Layer 4 of a small transformer language model trained on English Wikipedia (10 layers, counted from 0, width 96).
A neuron's activation on a vector x is SiLU(gate . x) times (in . x), where the dot is the dot product.

Input weights of the MLP neurons that the questions are about. A number n stands for n times 0.0027.
n41 gate: -7 7 -1 44 0 -1 8 34 -15 1 -23 6 2 15 34 11 -38 1 -64 -20 49 55 -16 36 -51 -12 7 35 7 2 38 -17 -18 -3 -3 32 2 -30 -38 -24 -18 -25 5 -83 11 51 -14 36 -2 15 -18 -10 -57 68 -14 20 17 23 15 -58 -18 -6 -36 -29 -28 16 26 -8 10 19 3 28 -7 15 -62 -44 4 53 5 -1 -31 -20 -39 -1 36 -3 0 26 48 -14 27 12 10 35 -9 43
n158 gate: 4 16 -11 -8 45 -35 -6 -24 -29 22 -21 -33 -15 45 -1 -57 -71 -18 -21 4 13 -27 -48 83 6 25 -60 -6 -16 19 41 -7 -21 18 -37 -59 11 19 12 -55 49 -51 14 67 -28 -3 -29 37 10 15 62 -35 -25 -7 28 -52 23 15 -4 12 -40 -38 36 11 -3 -14 30 -52 49 -25 -19 11 -64 -8 27 -31 -15 -8 20 11 9 77 10 7 -36 -46 -15 1 -15 -10 -26 30 -33 1 27 14
n170 gate: -22 -26 -6 72 27 -12 -35 -4 -1 58 1 10 -1 -15 -11 -2 -10 -50 5 -1 2 13 -23 3 -12 4 15 5 -7 2 12 -28 -21 36 -62 7 -9 -37 -3 41 3 10 -7 -16 -36 -34 -25 -8 -14 -25 -2 -18 -81 13 4 -25 -14 -12 14 -9 -6 -49 -24 30 33 9 50 30 20 -39 -10 19 38 -14 -49 -46 46 -45 10 -5 0 -77 12 -16 34 49 -67 -27 39 -5 9 44 -11 44 -31 2
n221 gate: -18 -50 -30 -20 20 40 3 -18 19 24 55 -32 -8 -2 6 8 -12 -11 -6 34 -13 67 2 24 -9 1 -31 3 20 -2 19 -57 69 -9 -1 35 -36 -5 48 -9 -52 -16 0 -49 19 10 11 -42 -13 -82 -20 33 -27 15 -11 -18 58 2 39 -23 -11 -42 10 19 -17 22 0 -6 41 5 4 2 44 2 30 24 44 31 -9 54 25 -55 0 8 43 89 -25 -11 -1 53 15 16 57 35 40 28
n235 gate: -68 -16 -30 55 1 85 -39 40 -11 -47 -19 -20 -21 -29 -71 3 -14 18 27 37 -3 -17 -41 -1 34 -47 -28 -57 3 51 8 -2 -25 33 -24 26 -13 1 19 -25 -28 23 49 31 -16 -24 -3 -14 8 6 15 55 -27 43 -13 -33 -16 28 -54 43 8 -18 -11 -40 49 -15 5 46 -22 -16 -10 15 18 36 -37 3 -17 -7 -26 -12 -8 3 8 16 -81 -5 5 -44 -34 -7 -11 5 -16 -7 37 39
n41 in: -17 21 5 -33 12 -44 -4 -12 -19 31 7 -38 4 -52 -21 14 -3 -24 21 -21 10 -26 11 -41 27 -25 -62 -3 -1 68 -8 1 -40 3 -32 -26 -11 2 5 26 7 -3 1 11 -19 -20 -15 -3 -10 6 9 -35 -24 -34 68 30 -22 -94 -42 16 -17 3 24 -51 -6 73 39 19 -8 -46 14 -70 23 -17 4 -22 -7 -14 -10 10 41 49 -28 -33 2 -36 -14 -38 -17 -37 12 -6 -21 -24 -3 -27
n158 in: 49 30 -50 4 35 -30 -19 55 3 -19 -24 2 -28 67 -4 41 2 42 23 12 -21 -9 -16 9 15 15 2 -7 35 34 10 9 -18 -7 26 -28 -26 -1 17 -17 3 -31 -4 14 -8 40 -24 -19 43 -22 40 37 26 19 34 11 -33 -27 50 53 47 -25 -51 41 45 -23 4 -22 -11 -17 -19 61 45 -42 48 37 -7 -5 13 10 -44 16 -57 3 -47 -9 -38 -35 6 -14 -32 18 55 35 13 49
n170 in: -58 13 -63 5 -22 18 -31 7 -20 -11 5 6 -11 -26 9 36 3 -22 -29 35 1 42 -17 71 -19 0 43 -77 29 -69 7 -34 -60 -8 41 6 27 43 -4 -4 28 66 -30 15 -37 -41 1 -34 -12 -12 -20 75 3 -4 -24 33 11 26 7 -20 -31 -15 -57 -7 44 -10 -4 -6 32 -12 1 -15 -10 -25 1 -31 23 25 -12 -46 -21 -46 8 1 4 7 5 -4 36 21 21 -15 -4 -52 7 41
n221 in: -25 -47 -34 5 83 40 0 -6 10 -22 -12 -3 -20 15 -23 5 -35 -13 9 78 4 11 55 -14 -24 -35 59 46 -15 -47 18 -12 82 -16 0 24 4 -28 4 -3 19 7 9 -18 68 -22 -16 -15 -9 -42 0 -17 3 -14 -20 61 -17 -25 23 12 40 12 -67 -20 10 5 -12 -19 -5 20 50 -4 41 -5 -26 -3 27 59 -15 -22 3 41 0 7 2 22 38 17 24 -15 -22 -13 -23 33 28 -23
n235 in: 29 -27 64 -38 -5 78 -25 -33 -3 -39 50 15 -22 -14 -26 -34 -40 -10 -18 3 -19 -38 -33 33 11 33 24 -13 -26 -28 52 -26 -15 3 -16 35 -21 -27 40 20 31 -13 -8 20 13 -3 32 18 -3 -32 11 -37 17 31 5 -19 2 12 19 -10 -48 36 6 7 -21 43 18 -22 86 23 -28 10 21 -25 -17 -3 -27 30 -31 -4 31 44 1 41 40 -18 60 -28 -41 -34 -9 -17 11 4 29 22

Each question shows a token from some text and the vector x that enters the MLP there. A number n stands for n times 0.043.

" t": 11 8 4 -4 29 -23 -2 -18 4 -7 23 10 -4 -13 10 -1 9 46 -70 -28 -23 -37 17 -6 5 -5 11 50 3 -18 -1 -36 1 11 5 -7 15 7 30 19 15 0 -13 9 25 8 -3 11 21 28 25 -19 -21 47 12 0 23 -29 -4 -4 12 1 18 -1 28 15 -36 25 -2 -29 37 12 -33 -14 -5 26 -57 -17 10 7 25 -39 -51 21 9 -22 -6 -13 10 -9 -22 -28 23 -15 8 6
The two highest activations, in order: n170, n221

"at": 4 -34 22 19 -9 -21 -18 17 28 -12 -14 22 -26 17 -30 -32 -8 27 16 6 1 10 21 -22 -2 -45 21 12 17 23 -41 -3 23 4 -6 -44 14 8 -3 30 5 61 -10 -15 24 -2 29 5 -8 -17 19 -6 18 2 13 21 42 -7 34 -8 -59 17 6 -7 12 26 -26 14 -42 -32 -1 -28 -16 17 -29 -29 -5 -30 18 -19 12 4 -11 6 -39 -15 1 -4 29 19 -3 -20 46 -39 60 -9
The two highest activations, in order: n158, n170

"p": 3 21 -14 -10 15 -16 38 30 4 1 -9 19 -21 15 18 25 -5 13 -56 -30 19 17 10 -7 13 -9 14 8 24 -19 -12 -21 19 -13 19 26 -14 43 6 -14 -10 48 -14 -7 42 -3 -14 2 -2 -3 7 24 -45 27 15 -2 -2 -26 5 12 -1 -1 21 1 -27 -24 -47 24 23 -33 -8 4 -63 25 18 -22 -13 -10 -11 11 -2 -52 -17 -8 6 3 21 18 24 12 -22 5 24 -27 -3 9
Which neuron fires most, and how strongly? n235, at about 0.4

"x": 39 3 1 20 1 -43 26 26 10 -3 3 39 -30 -9 19 -11 -17 19 -5 -62 -9 -7 -21 -58 -30 -44 32 -8 18 -28 -22 19 -31 -11 8 -2 -13 16 -9 38 30 -26 -9 -1 -5 33 26 16 -35 0 -6 -16 -11 11 9 22 -16 33 -5 -3 -2 14 0 20 5 16 33 9 -6 33 20 -9 -12 -9 21 0 1 6 21 20 -21 45 0 -22 -17 6 -21 -11 34 -26 22 14 2 -36 -10 -1
The neuron with the highest activation: n41

"er": 23 6 -31 2 -18 -13 4 -5 29 -47 9 30 -29 -5 -18 -24 -6 58 -34 -31 -36 -8 25 -14 -34 28 28 16 11 8 -17 -27 10 5 -33 -12 -7 -15 23 -3 9 -30 15 10 21 33 1 -2 14 38 -15 9 1 -10 17 8 -7 -39 -26 -30 -28 28 16 38 2 18 -5 -18 -41 1 1 2 1 -9 -31 -1 38 -18 6 38 0 -9 5 22 45 35 47 2 -36 14 0 -2 -47 -7 24 -4
The neuron with the highest activation: n170

",": 7 -11 12 -21 -8 -4 16 -13 14 -23 -27 26 9 -12 -13 -40 3 7 9 -2 20 -15 -3 18 1 -54 -13 32 0 -6 23 -23 -23 -10 49 22 -12 -60 41 -24 54 10 -19 -27 10 -14 -4 -17 25 -9 49 13 7 41 12 -22 -18 -7 3 -12 -24 -10 6 9 -8 -11 -26 -15 4 31 40 -1 -14 -2 19 4 -4 6 5 10 36 -36 16 18 14 -23 40 -12 -1 -52 -7 -14 8 27 11 -24
The neuron with the highest activation: n170

"all": -15 -22 18 5 -10 7 -25 -40 9 -15 -13 3 -6 8 -3 -20 3 41 35 -13 -15 28 -19 -18 14 -37 39 -3 7 -25 -72 -13 -10 18 -8 -3 -13 -24 -45 26 65 71 2 4 11 26 9 2 24 8 39 4 -27 30 10 4 -29 -9 1 -4 -4 -17 9 37 5 7 -6 -14 29 0 33 -6 -3 -18 30 11 3 -21 34 -12 34 -12 -9 -10 -2 9 -5 3 -22 -35 12 3 -20 -21 -38 -7
The three highest activations, in order: n170, n158, n221

" was": 31 16 11 12 -14 -9 0 -27 5 -43 4 5 -5 -24 -4 -24 -21 34 1 38 2 -24 14 -14 -14 -47 7 -2 -27 -2 11 11 18 22 21 11 -40 -33 12 -2 -22 51 -21 -14 18 -13 -16 25 -2 6 28 14 -21 30 7 -20 -7 -5 -18 -11 41 10 -10 54 -5 11 35 -14 -66 19 73 -16 -41 8 -15 13 5 5 -26 17 29 -5 18 5 -16 16 11 44 -13 -33 -23 27 6 -11 8 -10
The three highest activations, in order: n170, n158, n41

"ap": -26 37 2 17 33 -19 -2 30 -3 -19 -2 35 -27 4 -9 -1 50 33 2 -11 9 12 22 3 24 -5 -4 4 -16 -24 -51 16 1 -20 -44 -1 -16 51 4 -14 9 16 20 13 -14 -31 11 -1 -12 26 4 31 -10 -8 19 32 22 -42 -15 -10 8 -29 14 30 -16 21 -38 11 -29 3 -9 0 -54 -3 33 -19 -14 21 5 -9 56 -24 -43 -4 -18 -23 21 -9 -29 11 1 20 8 -20 10 23
The neuron with the highest activation: n221